Layer 5 of a small transformer language model trained on English Wikipedia (8 layers, counted from 0, width 128).
A neuron adds its activation times its output weights to the MLP's output. To switch it off is to set its activation to zero at one token and run the rest of the model.
A neuron's activation on a vector x is SiLU(gate . x) times (in . x), where the dot is the dot product.

Input weights of the MLP neurons that the questions are about. A number n stands for (n - 128) times 0.005.
n76 gate: 126, 152, 136, 109, 154, 164, 119, 184, 144, 121, 132, 184, 161, 120, 184, 129, 103, 79, 83, 100, 163, 143, 144, 189, 191, 125, 95, 124, 99, 29, 122, 146, 144, 148, 161, 88, 142, 126, 123, 156, 81, 151, 113, 141, 95, 109, 73, 142, 138, 190, 137, 142, 126, 98, 136, 177, 107, 105, 168, 44, 36, 150, 139, 183, 156, 133, 99, 152, 146, 130, 161, 169, 145, 89, 85, 178, 131, 57, 158, 160, 153, 92, 117, 123, 116, 129, 84, 159, 109, 139, 154, 132, 185, 186, 151, 127, 203, 140, 135, 187, 197, 151, 191, 140, 117, 116, 124, 196, 141, 97, 148, 173, 117, 109, 141, 110, 103, 165, 139, 143, 100, 188, 35, 185, 122, 132, 135, 105
n231 gate: 130, 131, 128, 86, 156, 125, 105, 178, 87, 171, 86, 103, 84, 120, 119, 101, 59, 75, 144, 155, 214, 112, 97, 52, 238, 139, 158, 163, 107, 153, 63, 131, 199, 197, 157, 140, 152, 141, 113, 103, 102, 137, 172, 156, 129, 132, 130, 126, 168, 106, 138, 169, 146, 153, 140, 134, 121, 93, 88, 109, 109, 134, 97, 149, 95, 185, 120, 118, 96, 123, 142, 126, 113, 160, 100, 97, 147, 96, 145, 179, 96, 163, 96, 183, 145, 160, 150, 165, 114, 125, 85, 200, 157, 193, 157, 102, 154, 114, 95, 191, 80, 144, 113, 86, 173, 166, 89, 127, 160, 170, 55, 144, 90, 160, 113, 163, 45, 134, 131, 134, 92, 158, 138, 42, 96, 121, 99, 101
n280 gate: 175, 48, 97, 194, 111, 84, 112, 168, 145, 140, 114, 103, 160, 169, 182, 129, 171, 84, 206, 182, 130, 86, 171, 106, 77, 212, 138, 76, 53, 130, 109, 127, 90, 17, 110, 129, 127, 171, 132, 110, 127, 136, 124, 109, 98, 122, 92, 164, 122, 131, 115, 157, 81, 194, 132, 143, 158, 139, 157, 122, 148, 169, 112, 113, 158, 71, 132, 139, 145, 179, 117, 185, 82, 154, 137, 129, 122, 115, 160, 129, 103, 167, 112, 92, 134, 147, 113, 158, 135, 149, 135, 111, 129, 100, 156, 121, 185, 105, 86, 99, 127, 77, 198, 193, 83, 183, 101, 120, 122, 229, 144, 122, 190, 69, 111, 147, 141, 140, 65, 78, 157, 189, 69, 127, 95, 140, 182, 198
n299 gate: 141, 91, 149, 92, 163, 190, 123, 111, 134, 185, 154, 192, 196, 18, 154, 116, 136, 173, 149, 118, 121, 128, 154, 97, 131, 161, 122, 107, 86, 94, 71, 121, 94, 140, 77, 145, 171, 127, 120, 60, 130, 152, 66, 96, 159, 120, 132, 118, 131, 166, 130, 95, 148, 117, 166, 156, 145, 168, 108, 187, 99, 155, 164, 86, 151, 107, 112, 164, 136, 138, 115, 108, 106, 108, 129, 125, 81, 96, 167, 64, 192, 120, 120, 139, 114, 99, 78, 103, 94, 83, 179, 107, 158, 154, 74, 130, 142, 123, 122, 139, 115, 135, 130, 113, 106, 87, 115, 154, 114, 89, 149, 104, 123, 122, 110, 155, 187, 104, 54, 48, 157, 81, 75, 192, 132, 116, 120, 109
n304 gate: 102, 200, 165, 95, 170, 131, 152, 160, 171, 148, 141, 176, 105, 79, 95, 149, 134, 151, 109, 167, 133, 140, 141, 70, 150, 91, 104, 119, 65, 175, 101, 69, 74, 124, 149, 161, 128, 155, 132, 121, 153, 183, 132, 127, 79, 149, 121, 78, 113, 119, 153, 159, 139, 166, 121, 111, 137, 129, 179, 105, 107, 111, 65, 127, 105, 107, 105, 127, 130, 133, 178, 146, 163, 158, 106, 107, 95, 121, 155, 100, 140, 147, 152, 142, 173, 129, 104, 159, 135, 158, 83, 138, 150, 82, 69, 99, 123, 158, 96, 131, 101, 134, 157, 135, 113, 99, 102, 161, 120, 89, 186, 149, 107, 39, 125, 193, 145, 95, 99, 120, 133, 154, 88, 113, 76, 151, 80, 167
n317 gate: 63, 180, 114, 113, 82, 172, 106, 132, 140, 131, 136, 142, 90, 28, 99, 143, 140, 161, 123, 122, 138, 104, 117, 58, 129, 142, 145, 190, 59, 102, 145, 122, 58, 147, 196, 141, 190, 141, 178, 130, 149, 126, 198, 192, 163, 81, 134, 129, 151, 141, 89, 67, 141, 117, 108, 93, 111, 82, 193, 160, 97, 199, 110, 98, 156, 124, 126, 127, 158, 117, 128, 57, 44, 150, 116, 226, 133, 175, 111, 125, 91, 116, 108, 77, 88, 125, 128, 103, 14, 148, 164, 166, 156, 109, 88, 84, 125, 125, 186, 126, 85, 132, 110, 42, 122, 129, 145, 133, 111, 127, 109, 172, 159, 154, 127, 142, 63, 186, 109, 119, 81, 128, 176, 135, 135, 137, 116, 202
n76 in: 157, 93, 124, 7, 148, 158, 61, 137, 70, 218, 179, 146, 108, 169, 121, 169, 103, 136, 165, 148, 172, 150, 54, 158, 53, 103, 102, 105, 235, 80, 131, 153, 191, 151, 49, 105, 109, 80, 163, 66, 151, 84, 131, 104, 118, 146, 135, 149, 174, 112, 95, 91, 55, 76, 92, 196, 161, 147, 141, 96, 94, 129, 143, 127, 129, 120, 142, 91, 80, 73, 76, 110, 193, 186, 74, 82, 141, 169, 84, 189, 122, 117, 166, 99, 130, 130, 165, 107, 154, 128, 123, 125, 179, 141, 111, 128, 85, 135, 167, 161, 120, 104, 90, 113, 156, 156, 140, 111, 118, 82, 132, 116, 95, 164, 149, 198, 154, 154, 101, 74, 123, 133, 77, 123, 84, 100, 177, 179
n231 in: 166, 11, 93, 176, 178, 174, 121, 134, 82, 138, 114, 201, 111, 147, 93, 185, 90, 172, 215, 151, 74, 86, 56, 100, 130, 131, 106, 175, 83, 101, 73, 99, 132, 114, 107, 90, 103, 153, 78, 189, 134, 69, 130, 166, 102, 120, 167, 148, 169, 106, 72, 205, 115, 129, 136, 120, 133, 78, 88, 90, 116, 156, 158, 86, 163, 79, 125, 120, 200, 157, 127, 197, 102, 111, 102, 143, 78, 151, 114, 72, 102, 129, 216, 118, 142, 80, 50, 109, 103, 142, 114, 144, 75, 121, 171, 170, 146, 193, 114, 136, 63, 129, 182, 115, 103, 163, 151, 125, 118, 86, 110, 132, 160, 168, 156, 121, 122, 127, 149, 114, 93, 168, 126, 118, 148, 108, 99, 142
n280 in: 152, 68, 115, 96, 136, 148, 147, 33, 88, 126, 156, 88, 100, 164, 132, 124, 93, 150, 56, 173, 102, 133, 125, 166, 141, 148, 88, 107, 121, 190, 172, 121, 137, 89, 94, 131, 75, 122, 82, 53, 40, 95, 146, 183, 113, 88, 137, 136, 139, 76, 135, 140, 96, 121, 117, 128, 31, 139, 119, 126, 226, 82, 148, 128, 113, 126, 119, 51, 113, 146, 111, 159, 70, 187, 127, 209, 144, 157, 166, 86, 126, 111, 111, 65, 85, 143, 137, 91, 169, 109, 159, 178, 82, 55, 71, 112, 77, 105, 104, 35, 110, 164, 84, 114, 127, 165, 142, 167, 130, 144, 137, 58, 122, 124, 40, 115, 155, 116, 176, 111, 110, 111, 61, 87, 111, 160, 157, 143
n299 in: 152, 89, 104, 143, 91, 132, 111, 135, 178, 117, 48, 172, 107, 146, 122, 150, 140, 79, 112, 121, 85, 116, 100, 183, 83, 48, 137, 123, 198, 96, 89, 127, 117, 156, 136, 78, 120, 125, 112, 65, 107, 179, 133, 77, 90, 109, 85, 142, 211, 178, 103, 144, 191, 157, 66, 145, 157, 161, 204, 111, 99, 119, 65, 151, 150, 109, 118, 121, 167, 65, 148, 123, 112, 78, 166, 152, 152, 151, 78, 188, 78, 105, 171, 111, 129, 135, 158, 169, 142, 121, 128, 170, 115, 87, 128, 43, 140, 108, 191, 16, 126, 192, 157, 159, 119, 186, 119, 104, 82, 100, 129, 114, 119, 160, 78, 163, 128, 219, 124, 100, 161, 135, 77, 87, 129, 109, 162, 146
n304 in: 111, 157, 105, 175, 104, 122, 131, 127, 161, 149, 65, 95, 151, 122, 80, 83, 155, 58, 124, 162, 159, 160, 219, 132, 186, 196, 96, 131, 100, 157, 142, 184, 120, 126, 137, 123, 134, 166, 77, 176, 92, 139, 102, 167, 154, 155, 170, 135, 116, 44, 154, 129, 151, 74, 123, 116, 104, 98, 93, 142, 67, 116, 136, 54, 93, 171, 105, 109, 129, 140, 116, 120, 151, 122, 160, 168, 96, 179, 108, 97, 72, 129, 69, 117, 177, 102, 147, 94, 165, 128, 156, 148, 140, 156, 66, 130, 118, 126, 130, 46, 178, 105, 123, 118, 130, 151, 81, 121, 167, 141, 139, 44, 170, 129, 77, 96, 66, 152, 72, 165, 168, 170, 73, 72, 140, 128, 112, 108
n317 in: 135, 94, 117, 76, 122, 49, 94, 145, 125, 142, 118, 90, 151, 140, 142, 133, 147, 112, 65, 202, 145, 175, 56, 142, 92, 94, 128, 185, 110, 128, 169, 133, 169, 178, 143, 120, 87, 131, 147, 121, 93, 168, 130, 119, 104, 152, 133, 99, 129, 130, 161, 153, 153, 58, 77, 169, 102, 69, 190, 76, 108, 123, 95, 124, 94, 148, 108, 166, 83, 113, 88, 121, 146, 111, 141, 191, 204, 195, 114, 220, 200, 120, 151, 233, 78, 139, 84, 84, 152, 94, 149, 172, 128, 81, 189, 126, 109, 236, 151, 147, 95, 128, 85, 93, 183, 141, 133, 208, 140, 95, 167, 57, 129, 93, 80, 86, 140, 177, 118, 150, 106, 75, 96, 177, 77, 169, 164, 150

Output weights of the MLP neurons that the questions are about. A number n stands for (n - 128) times 0.0019.
n76: 64, 129, 99, 84, 59, 117, 64, 82, 119, 111, 127, 107, 133, 142, 120, 167, 129, 162, 159, 110, 145, 146, 80, 82, 55, 123, 117, 135, 188, 177, 139, 127, 189, 152, 126, 100, 134, 114, 229, 107, 180, 135, 106, 105, 148, 135, 190, 122, 89, 201, 55, 154, 113, 71, 147, 148, 125, 103, 99, 73, 156, 143, 109, 136, 104, 143, 157, 137, 194, 101, 143, 136, 107, 129, 145, 97, 116, 187, 106, 80, 96, 165, 138, 161, 105, 157, 137, 107, 135, 154, 90, 133, 110, 76, 141, 111, 47, 95, 96, 139, 131, 153, 105, 138, 99, 49, 170, 118, 206, 121, 89, 76, 135, 172, 164, 199, 144, 199, 128, 108, 112, 135, 109, 147, 105, 125, 111, 155
n231: 98, 134, 136, 120, 189, 157, 109, 221, 166, 153, 122, 124, 119, 109, 83, 171, 122, 81, 116, 136, 60, 145, 110, 179, 131, 114, 113, 119, 123, 122, 129, 143, 111, 105, 91, 153, 121, 82, 107, 112, 168, 98, 138, 190, 142, 157, 110, 191, 53, 123, 119, 133, 177, 117, 89, 161, 150, 104, 110, 101, 72, 63, 44, 149, 100, 170, 162, 110, 128, 111, 123, 145, 120, 83, 100, 149, 93, 168, 93, 147, 176, 104, 90, 163, 86, 137, 173, 167, 157, 168, 91, 76, 68, 101, 162, 174, 161, 148, 94, 164, 138, 99, 137, 161, 37, 128, 81, 98, 128, 116, 148, 150, 159, 132, 92, 116, 135, 144, 113, 170, 77, 134, 144, 115, 163, 139, 166, 90
n280: 193, 79, 101, 76, 127, 201, 119, 118, 94, 66, 166, 160, 180, 126, 108, 147, 112, 136, 122, 160, 127, 125, 131, 127, 160, 111, 137, 101, 114, 128, 106, 96, 164, 74, 206, 105, 121, 148, 45, 148, 98, 101, 171, 88, 59, 178, 123, 66, 104, 98, 139, 218, 114, 136, 174, 183, 90, 127, 125, 187, 99, 100, 158, 103, 162, 74, 123, 95, 127, 186, 158, 150, 125, 164, 115, 166, 84, 129, 150, 151, 76, 132, 93, 87, 130, 134, 132, 123, 99, 86, 86, 109, 87, 104, 70, 100, 225, 130, 81, 90, 169, 146, 172, 79, 118, 151, 186, 153, 152, 130, 157, 169, 129, 119, 143, 98, 97, 131, 95, 68, 194, 125, 171, 167, 135, 109, 75, 209
n299: 123, 129, 166, 115, 136, 97, 106, 142, 103, 117, 117, 143, 212, 150, 190, 141, 152, 112, 131, 115, 97, 152, 190, 237, 133, 92, 129, 141, 60, 149, 84, 101, 98, 160, 81, 180, 164, 118, 105, 153, 113, 146, 118, 91, 126, 154, 186, 41, 160, 155, 103, 69, 142, 184, 134, 196, 156, 171, 134, 80, 190, 115, 132, 134, 166, 51, 166, 156, 132, 117, 149, 118, 154, 112, 162, 94, 155, 92, 167, 98, 139, 104, 232, 165, 117, 109, 147, 172, 122, 186, 147, 105, 144, 204, 144, 104, 108, 160, 183, 165, 145, 173, 118, 119, 114, 158, 85, 230, 130, 137, 104, 146, 128, 194, 111, 118, 107, 117, 80, 103, 102, 141, 146, 155, 160, 134, 113, 132
n304: 121, 169, 79, 89, 96, 111, 149, 110, 151, 198, 132, 131, 37, 142, 128, 228, 105, 122, 121, 214, 127, 89, 133, 128, 136, 176, 99, 86, 142, 154, 160, 77, 142, 160, 178, 143, 131, 142, 170, 89, 123, 210, 161, 132, 125, 149, 117, 121, 106, 129, 121, 100, 149, 146, 176, 177, 170, 130, 171, 68, 83, 107, 143, 160, 98, 125, 126, 126, 108, 100, 133, 79, 116, 126, 134, 162, 83, 142, 114, 154, 125, 173, 117, 130, 107, 123, 181, 200, 96, 119, 155, 116, 146, 113, 93, 109, 104, 140, 76, 98, 118, 100, 107, 115, 72, 160, 144, 96, 112, 46, 116, 111, 173, 188, 121, 125, 145, 146, 9, 167, 104, 108, 30, 160, 35, 133, 135, 174
n317: 129, 137, 60, 146, 75, 64, 102, 101, 172, 125, 168, 107, 138, 136, 177, 132, 116, 118, 83, 138, 191, 151, 88, 69, 181, 142, 152, 167, 111, 141, 100, 144, 82, 178, 162, 90, 179, 116, 130, 113, 129, 111, 107, 129, 104, 131, 117, 113, 134, 205, 115, 120, 99, 64, 103, 88, 60, 65, 58, 158, 89, 150, 150, 107, 113, 88, 157, 131, 176, 149, 147, 208, 160, 153, 131, 124, 144, 163, 134, 175, 123, 112, 99, 102, 142, 122, 96, 104, 184, 112, 186, 176, 193, 140, 83, 103, 124, 126, 88, 156, 130, 113, 213, 75, 104, 204, 121, 139, 199, 157, 140, 206, 138, 102, 172, 111, 151, 192, 168, 106, 58, 136, 132, 125, 138, 107, 134, 131

Each question names a token from some text and the token that comes next. It shows the vector x that enters the MLP there. A number n stands for (n - 128) times 0.03.

Then comes g, the gradient of the next token's log-probability with respect to the MLP's output, scaled to length 1. A neuron's effect is roughly proportional to its activation times (output weights . g). A number n stands for (n - 128) times 0.0031.

" a", then " for"
x: 148, 131, 113, 115, 128, 143, 148, 131, 156, 152, 140, 142, 153, 155, 106, 106, 115, 134, 154, 73, 170, 93, 134, 136, 158, 170, 114, 111, 117, 162, 131, 147, 155, 112, 119, 60, 150, 121, 120, 157, 140, 165, 148, 141, 111, 127, 142, 148, 177, 127, 147, 124, 95, 125, 151, 142, 100, 93, 176, 140, 96, 119, 171, 29, 133, 119, 167, 135, 127, 80, 153, 171, 94, 130, 152, 55, 120, 116, 113, 171, 122, 121, 102, 119, 125, 147, 113, 159, 99, 101, 146, 126, 100, 140, 157, 137, 142, 139, 115, 140, 152, 109, 145, 143, 189, 146, 89, 110, 125, 147, 133, 134, 88, 82, 88, 152, 138, 106, 128, 101, 137, 110, 142, 112, 132, 135, 132, 105
g: 112, 87, 162, 147, 156, 136, 115, 134, 109, 103, 129, 87, 122, 117, 63, 130, 149, 111, 134, 161, 100, 127, 181, 76, 102, 172, 175, 135, 148, 167, 138, 73, 159, 135, 160, 88, 152, 154, 141, 184, 121, 98, 93, 92, 121, 135, 74, 144, 149, 123, 92, 206, 91, 113, 127, 108, 113, 84, 82, 129, 69, 126, 130, 131, 112, 146, 122, 157, 130, 138, 175, 127, 158, 107, 102, 115, 100, 82, 172, 147, 120, 174, 99, 146, 161, 87, 132, 122, 123, 95, 134, 186, 104, 122, 105, 142, 118, 143, 141, 117, 128, 78, 130, 120, 130, 129, 139, 100, 136, 100, 142, 114, 82, 129, 140, 106, 110, 130, 169, 109, 183, 126, 163, 138, 87, 96, 148, 99
Which neuron, switched off, raises the next token's probability most? n280

"id", then "g"
x: 108, 146, 183, 168, 152, 168, 118, 120, 157, 148, 132, 152, 101, 104, 122, 135, 161, 135, 156, 104, 161, 123, 103, 110, 94, 110, 117, 141, 149, 160, 141, 85, 140, 97, 137, 133, 92, 98, 143, 100, 105, 126, 102, 120, 142, 134, 138, 95, 161, 79, 122, 144, 120, 96, 134, 79, 112, 64, 161, 146, 108, 173, 127, 91, 101, 93, 130, 150, 124, 141, 108, 115, 92, 139, 118, 110, 129, 103, 121, 124, 114, 107, 135, 79, 133, 112, 159, 135, 110, 146, 147, 104, 111, 154, 150, 98, 67, 156, 138, 140, 102, 78, 92, 157, 87, 74, 42, 69, 110, 161, 118, 82, 82, 139, 129, 105, 145, 80, 135, 137, 138, 86, 175, 122, 117, 164, 182, 147
g: 94, 150, 93, 124, 154, 97, 110, 166, 111, 118, 127, 90, 159, 141, 123, 149, 158, 142, 96, 128, 84, 122, 182, 159, 131, 119, 111, 121, 142, 107, 126, 75, 139, 169, 98, 123, 134, 119, 134, 116, 154, 155, 148, 103, 86, 119, 151, 100, 97, 130, 104, 149, 167, 181, 95, 115, 122, 128, 88, 135, 152, 118, 109, 88, 97, 156, 135, 130, 135, 82, 169, 114, 109, 154, 147, 114, 133, 142, 150, 108, 110, 107, 117, 42, 95, 132, 129, 147, 187, 215, 155, 127, 74, 138, 155, 216, 119, 191, 177, 106, 130, 124, 136, 131, 140, 96, 158, 113, 126, 148, 152, 103, 141, 147, 122, 81, 126, 118, 93, 139, 87, 95, 113, 158, 149, 159, 135, 123
Switching off which neuron hurts the next token most? n317

" 12", then " year"
x: 133, 116, 121, 103, 101, 171, 93, 137, 147, 134, 205, 150, 126, 136, 129, 81, 121, 152, 180, 88, 143, 110, 144, 135, 122, 95, 178, 114, 126, 118, 137, 154, 158, 94, 118, 47, 110, 122, 127, 122, 142, 143, 154, 112, 99, 111, 92, 135, 171, 130, 124, 116, 172, 110, 107, 116, 99, 75, 169, 178, 89, 135, 141, 70, 152, 138, 102, 132, 165, 69, 131, 135, 110, 121, 79, 128, 96, 155, 151, 142, 143, 59, 102, 154, 130, 118, 142, 149, 136, 136, 151, 129, 130, 159, 124, 98, 109, 105, 153, 90, 177, 122, 114, 162, 165, 128, 139, 122, 112, 148, 145, 100, 74, 119, 108, 143, 148, 119, 136, 137, 132, 118, 132, 159, 124, 129, 168, 94
g: 150, 156, 156, 111, 129, 100, 144, 117, 230, 137, 126, 141, 114, 91, 157, 126, 96, 126, 165, 135, 117, 125, 124, 142, 125, 122, 141, 142, 134, 113, 131, 154, 96, 145, 109, 129, 91, 96, 140, 93, 123, 163, 55, 167, 149, 132, 158, 157, 115, 163, 120, 137, 102, 158, 123, 107, 121, 130, 115, 134, 87, 132, 127, 158, 123, 136, 130, 97, 185, 134, 165, 181, 122, 185, 160, 129, 148, 91, 114, 125, 139, 111, 119, 175, 118, 89, 142, 122, 165, 112, 161, 137, 141, 118, 111, 104, 115, 119, 98, 113, 116, 204, 79, 91, 122, 170, 118, 148, 142, 82, 101, 135, 146, 97, 51, 187, 99, 105, 132, 120, 91, 141, 79, 65, 126, 159, 124, 125
Switching off which neuron hurts the next token most? n76

" 19", then "1"
x: 118, 113, 119, 108, 110, 180, 124, 106, 142, 137, 158, 147, 168, 138, 118, 100, 76, 138, 132, 124, 157, 140, 94, 168, 104, 97, 147, 120, 188, 124, 82, 146, 154, 106, 100, 71, 124, 130, 116, 120, 150, 136, 142, 129, 116, 97, 103, 142, 129, 174, 147, 116, 151, 55, 104, 127, 157, 75, 188, 138, 154, 152, 161, 90, 139, 115, 115, 118, 167, 70, 118, 109, 76, 154, 51, 139, 101, 147, 153, 137, 102, 69, 132, 130, 125, 143, 122, 157, 138, 94, 146, 100, 138, 156, 128, 88, 116, 97, 128, 88, 137, 112, 130, 168, 161, 116, 127, 130, 115, 156, 137, 104, 114, 80, 108, 140, 170, 104, 140, 154, 141, 125, 107, 139, 143, 117, 182, 51
g: 154, 116, 186, 73, 103, 89, 138, 124, 135, 127, 181, 184, 114, 135, 144, 113, 115, 165, 94, 164, 121, 175, 154, 167, 116, 153, 123, 84, 126, 132, 107, 119, 89, 137, 127, 132, 115, 95, 43, 105, 129, 150, 139, 79, 138, 73, 137, 129, 137, 136, 75, 173, 173, 117, 109, 161, 136, 143, 164, 117, 158, 112, 78, 116, 148, 116, 178, 151, 110, 131, 127, 131, 136, 138, 129, 159, 136, 88, 174, 79, 135, 108, 80, 122, 145, 143, 164, 99, 138, 91, 88, 118, 156, 174, 122, 183, 117, 145, 113, 132, 172, 155, 123, 108, 157, 104, 113, 150, 101, 132, 175, 153, 136, 128, 135, 102, 111, 167, 138, 174, 125, 166, 167, 122, 126, 99, 141, 93
Switching off which neuron hurts the next token most? n299

"s", then "'"
x: 127, 90, 144, 124, 139, 115, 160, 134, 150, 91, 179, 106, 119, 106, 177, 97, 122, 133, 124, 79, 168, 96, 103, 121, 139, 182, 148, 108, 107, 161, 84, 106, 145, 136, 124, 92, 146, 79, 99, 196, 200, 157, 168, 123, 61, 115, 124, 105, 155, 88, 126, 130, 105, 48, 92, 112, 98, 96, 155, 95, 95, 124, 126, 98, 124, 138, 122, 164, 126, 120, 128, 160, 124, 140, 136, 125, 115, 108, 98, 164, 114, 124, 175, 142, 113, 135, 134, 154, 162, 99, 132, 126, 104, 132, 132, 107, 115, 115, 191, 70, 131, 122, 127, 64, 116, 117, 101, 165, 91, 159, 115, 183, 85, 116, 120, 132, 143, 92, 143, 123, 111, 102, 126, 128, 129, 136, 121, 145
g: 166, 91, 112, 104, 112, 154, 118, 91, 121, 164, 124, 123, 83, 91, 90, 112, 140, 130, 166, 123, 143, 157, 85, 144, 133, 88, 172, 165, 130, 111, 154, 113, 130, 142, 88, 142, 167, 178, 116, 111, 152, 115, 122, 155, 114, 151, 99, 119, 138, 125, 135, 54, 143, 113, 118, 134, 160, 124, 97, 100, 143, 164, 190, 160, 87, 123, 136, 137, 109, 112, 188, 102, 77, 119, 125, 91, 175, 132, 171, 134, 185, 66, 122, 160, 102, 142, 131, 174, 143, 95, 149, 85, 103, 159, 81, 144, 168, 132, 162, 134, 138, 125, 127, 147, 87, 101, 145, 156, 95, 131, 142, 127, 121, 114, 149, 195, 126, 110, 132, 141, 157, 152, 166, 118, 178, 91, 121, 161
Which neuron, switched off, raises the next token's probability most? n317

"un", then "o"
x: 115, 94, 160, 77, 125, 129, 129, 67, 74, 90, 131, 164, 146, 128, 162, 150, 123, 165, 95, 113, 147, 116, 143, 161, 93, 161, 96, 104, 183, 140, 86, 114, 123, 122, 127, 135, 119, 136, 126, 91, 153, 155, 178, 78, 149, 101, 139, 80, 143, 139, 143, 136, 149, 140, 126, 144, 142, 44, 140, 170, 121, 150, 153, 92, 159, 111, 142, 140, 164, 77, 131, 128, 112, 176, 131, 122, 97, 132, 104, 114, 159, 102, 155, 115, 124, 131, 159, 99, 108, 133, 136, 108, 142, 171, 134, 105, 93, 134, 147, 107, 181, 81, 123, 190, 148, 128, 114, 121, 89, 132, 135, 122, 86, 122, 94, 153, 111, 90, 172, 157, 164, 112, 175, 121, 137, 126, 202, 109
g: 77, 53, 144, 156, 185, 149, 116, 182, 139, 124, 161, 147, 99, 91, 51, 162, 105, 135, 158, 110, 84, 94, 93, 136, 144, 128, 121, 164, 129, 118, 178, 98, 155, 109, 134, 161, 119, 159, 106, 86, 123, 119, 140, 144, 99, 155, 165, 155, 85, 78, 151, 151, 148, 116, 71, 115, 117, 91, 157, 120, 87, 144, 156, 67, 114, 174, 165, 103, 142, 140, 111, 138, 142, 124, 132, 92, 104, 152, 141, 89, 157, 113, 114, 148, 103, 135, 143, 133, 102, 146, 81, 106, 107, 105, 126, 111, 184, 124, 132, 157, 134, 139, 132, 160, 146, 78, 112, 138, 104, 103, 137, 105, 133, 133, 124, 129, 182, 83, 123, 90, 124, 140, 162, 100, 124, 98, 144, 156
Switching off which neuron hurts the next token most? n231

"B", then "i"
x: 136, 131, 99, 99, 164, 157, 108, 125, 161, 147, 124, 128, 152, 153, 130, 110, 90, 151, 95, 91, 159, 117, 153, 143, 153, 147, 104, 118, 118, 122, 124, 79, 99, 68, 140, 113, 106, 119, 118, 149, 159, 200, 181, 159, 101, 151, 152, 119, 177, 121, 130, 124, 129, 112, 129, 112, 81, 101, 154, 143, 117, 141, 134, 77, 174, 164, 99, 146, 113, 71, 105, 141, 103, 146, 113, 141, 96, 172, 159, 116, 95, 69, 83, 141, 154, 151, 136, 135, 156, 137, 168, 122, 115, 138, 146, 113, 155, 127, 163, 82, 108, 102, 91, 114, 172, 137, 92, 114, 122, 127, 154, 76, 97, 93, 91, 155, 106, 114, 153, 131, 128, 96, 141, 117, 138, 139, 86, 128
g: 84, 94, 194, 140, 112, 109, 105, 69, 101, 156, 126, 132, 89, 100, 136, 174, 153, 120, 116, 124, 127, 148, 123, 162, 111, 158, 137, 161, 167, 103, 93, 102, 164, 178, 115, 134, 104, 160, 62, 99, 162, 101, 104, 92, 158, 118, 134, 128, 141, 97, 133, 116, 156, 149, 129, 90, 130, 73, 141, 136, 137, 166, 140, 121, 159, 155, 140, 121, 138, 107, 156, 139, 160, 78, 145, 120, 72, 172, 131, 146, 137, 147, 82, 146, 151, 143, 214, 110, 102, 189, 116, 172, 119, 123, 98, 75, 118, 89, 102, 111, 118, 151, 101, 123, 134, 128, 102, 107, 153, 153, 128, 118, 125, 130, 122, 90, 92, 136, 108, 197, 127, 101, 120, 170, 108, 141, 116, 121
Switching off which neuron hurts the next token most? n304

"it", then "er"
x: 118, 104, 65, 178, 138, 159, 150, 124, 115, 124, 136, 119, 118, 118, 163, 100, 170, 87, 144, 111, 147, 138, 99, 135, 99, 127, 128, 121, 120, 131, 128, 66, 136, 144, 133, 112, 120, 153, 136, 135, 141, 98, 185, 109, 138, 127, 153, 99, 153, 134, 111, 170, 177, 64, 113, 75, 126, 83, 155, 121, 120, 178, 128, 86, 104, 107, 81, 176, 106, 84, 97, 148, 120, 150, 122, 89, 120, 155, 108, 142, 135, 131, 147, 143, 166, 111, 119, 147, 61, 91, 109, 105, 144, 166, 144, 126, 135, 106, 153, 126, 96, 114, 98, 147, 97, 147, 107, 128, 119, 130, 107, 113, 77, 129, 160, 149, 148, 82, 212, 137, 80, 146, 169, 122, 154, 115, 131, 66
g: 150, 125, 98, 102, 142, 164, 112, 145, 180, 134, 132, 171, 102, 122, 108, 67, 163, 85, 147, 79, 142, 150, 175, 120, 117, 98, 113, 106, 144, 113, 105, 142, 132, 100, 147, 137, 124, 84, 93, 181, 180, 147, 143, 130, 146, 129, 122, 143, 147, 186, 117, 96, 144, 96, 166, 150, 100, 158, 112, 130, 155, 153, 120, 133, 122, 139, 111, 129, 131, 82, 111, 120, 104, 100, 154, 141, 91, 128, 132, 107, 164, 103, 159, 211, 129, 107, 153, 138, 110, 106, 109, 167, 82, 122, 160, 60, 99, 189, 114, 149, 72, 123, 143, 136, 70, 113, 105, 141, 97, 107, 112, 152, 140, 109, 82, 168, 86, 181, 124, 103, 124, 122, 127, 132, 149, 134, 170, 160
Switching off which neuron hurts the next token most? n231

"ud", then "e"
x: 147, 129, 168, 179, 141, 179, 125, 98, 128, 162, 148, 73, 109, 139, 150, 112, 134, 114, 125, 90, 143, 118, 131, 172, 135, 122, 115, 127, 158, 176, 119, 109, 93, 130, 167, 131, 110, 138, 122, 106, 129, 130, 187, 98, 167, 141, 152, 122, 116, 171, 176, 149, 167, 29, 125, 90, 98, 49, 147, 142, 115, 140, 160, 100, 136, 106, 211, 164, 111, 88, 110, 135, 110, 125, 111, 105, 129, 148, 111, 100, 140, 95, 130, 69, 171, 165, 142, 122, 158, 153, 69, 115, 90, 132, 129, 106, 110, 104, 181, 133, 148, 85, 125, 132, 126, 112, 114, 85, 116, 139, 162, 124, 111, 122, 104, 124, 128, 82, 161, 161, 151, 145, 199, 104, 141, 126, 112, 132
g: 167, 160, 98, 61, 124, 73, 175, 100, 101, 74, 125, 63, 124, 113, 98, 148, 106, 90, 79, 119, 152, 106, 177, 136, 95, 137, 125, 95, 148, 157, 158, 124, 152, 108, 156, 153, 85, 129, 142, 168, 119, 142, 151, 115, 115, 131, 129, 122, 181, 127, 140, 113, 130, 156, 157, 123, 106, 128, 91, 89, 172, 118, 130, 194, 146, 125, 140, 145, 114, 98, 136, 135, 159, 184, 95, 113, 113, 159, 110, 104, 101, 85, 128, 98, 146, 149, 80, 108, 91, 82, 145, 188, 133, 101, 153, 115, 90, 110, 147, 147, 110, 127, 96, 116, 144, 147, 179, 141, 124, 142, 119, 122, 97, 111, 124, 175, 105, 118, 140, 119, 139, 154, 142, 166, 162, 174, 176, 165
Which neuron, switched off, raises the next token's probability most? n231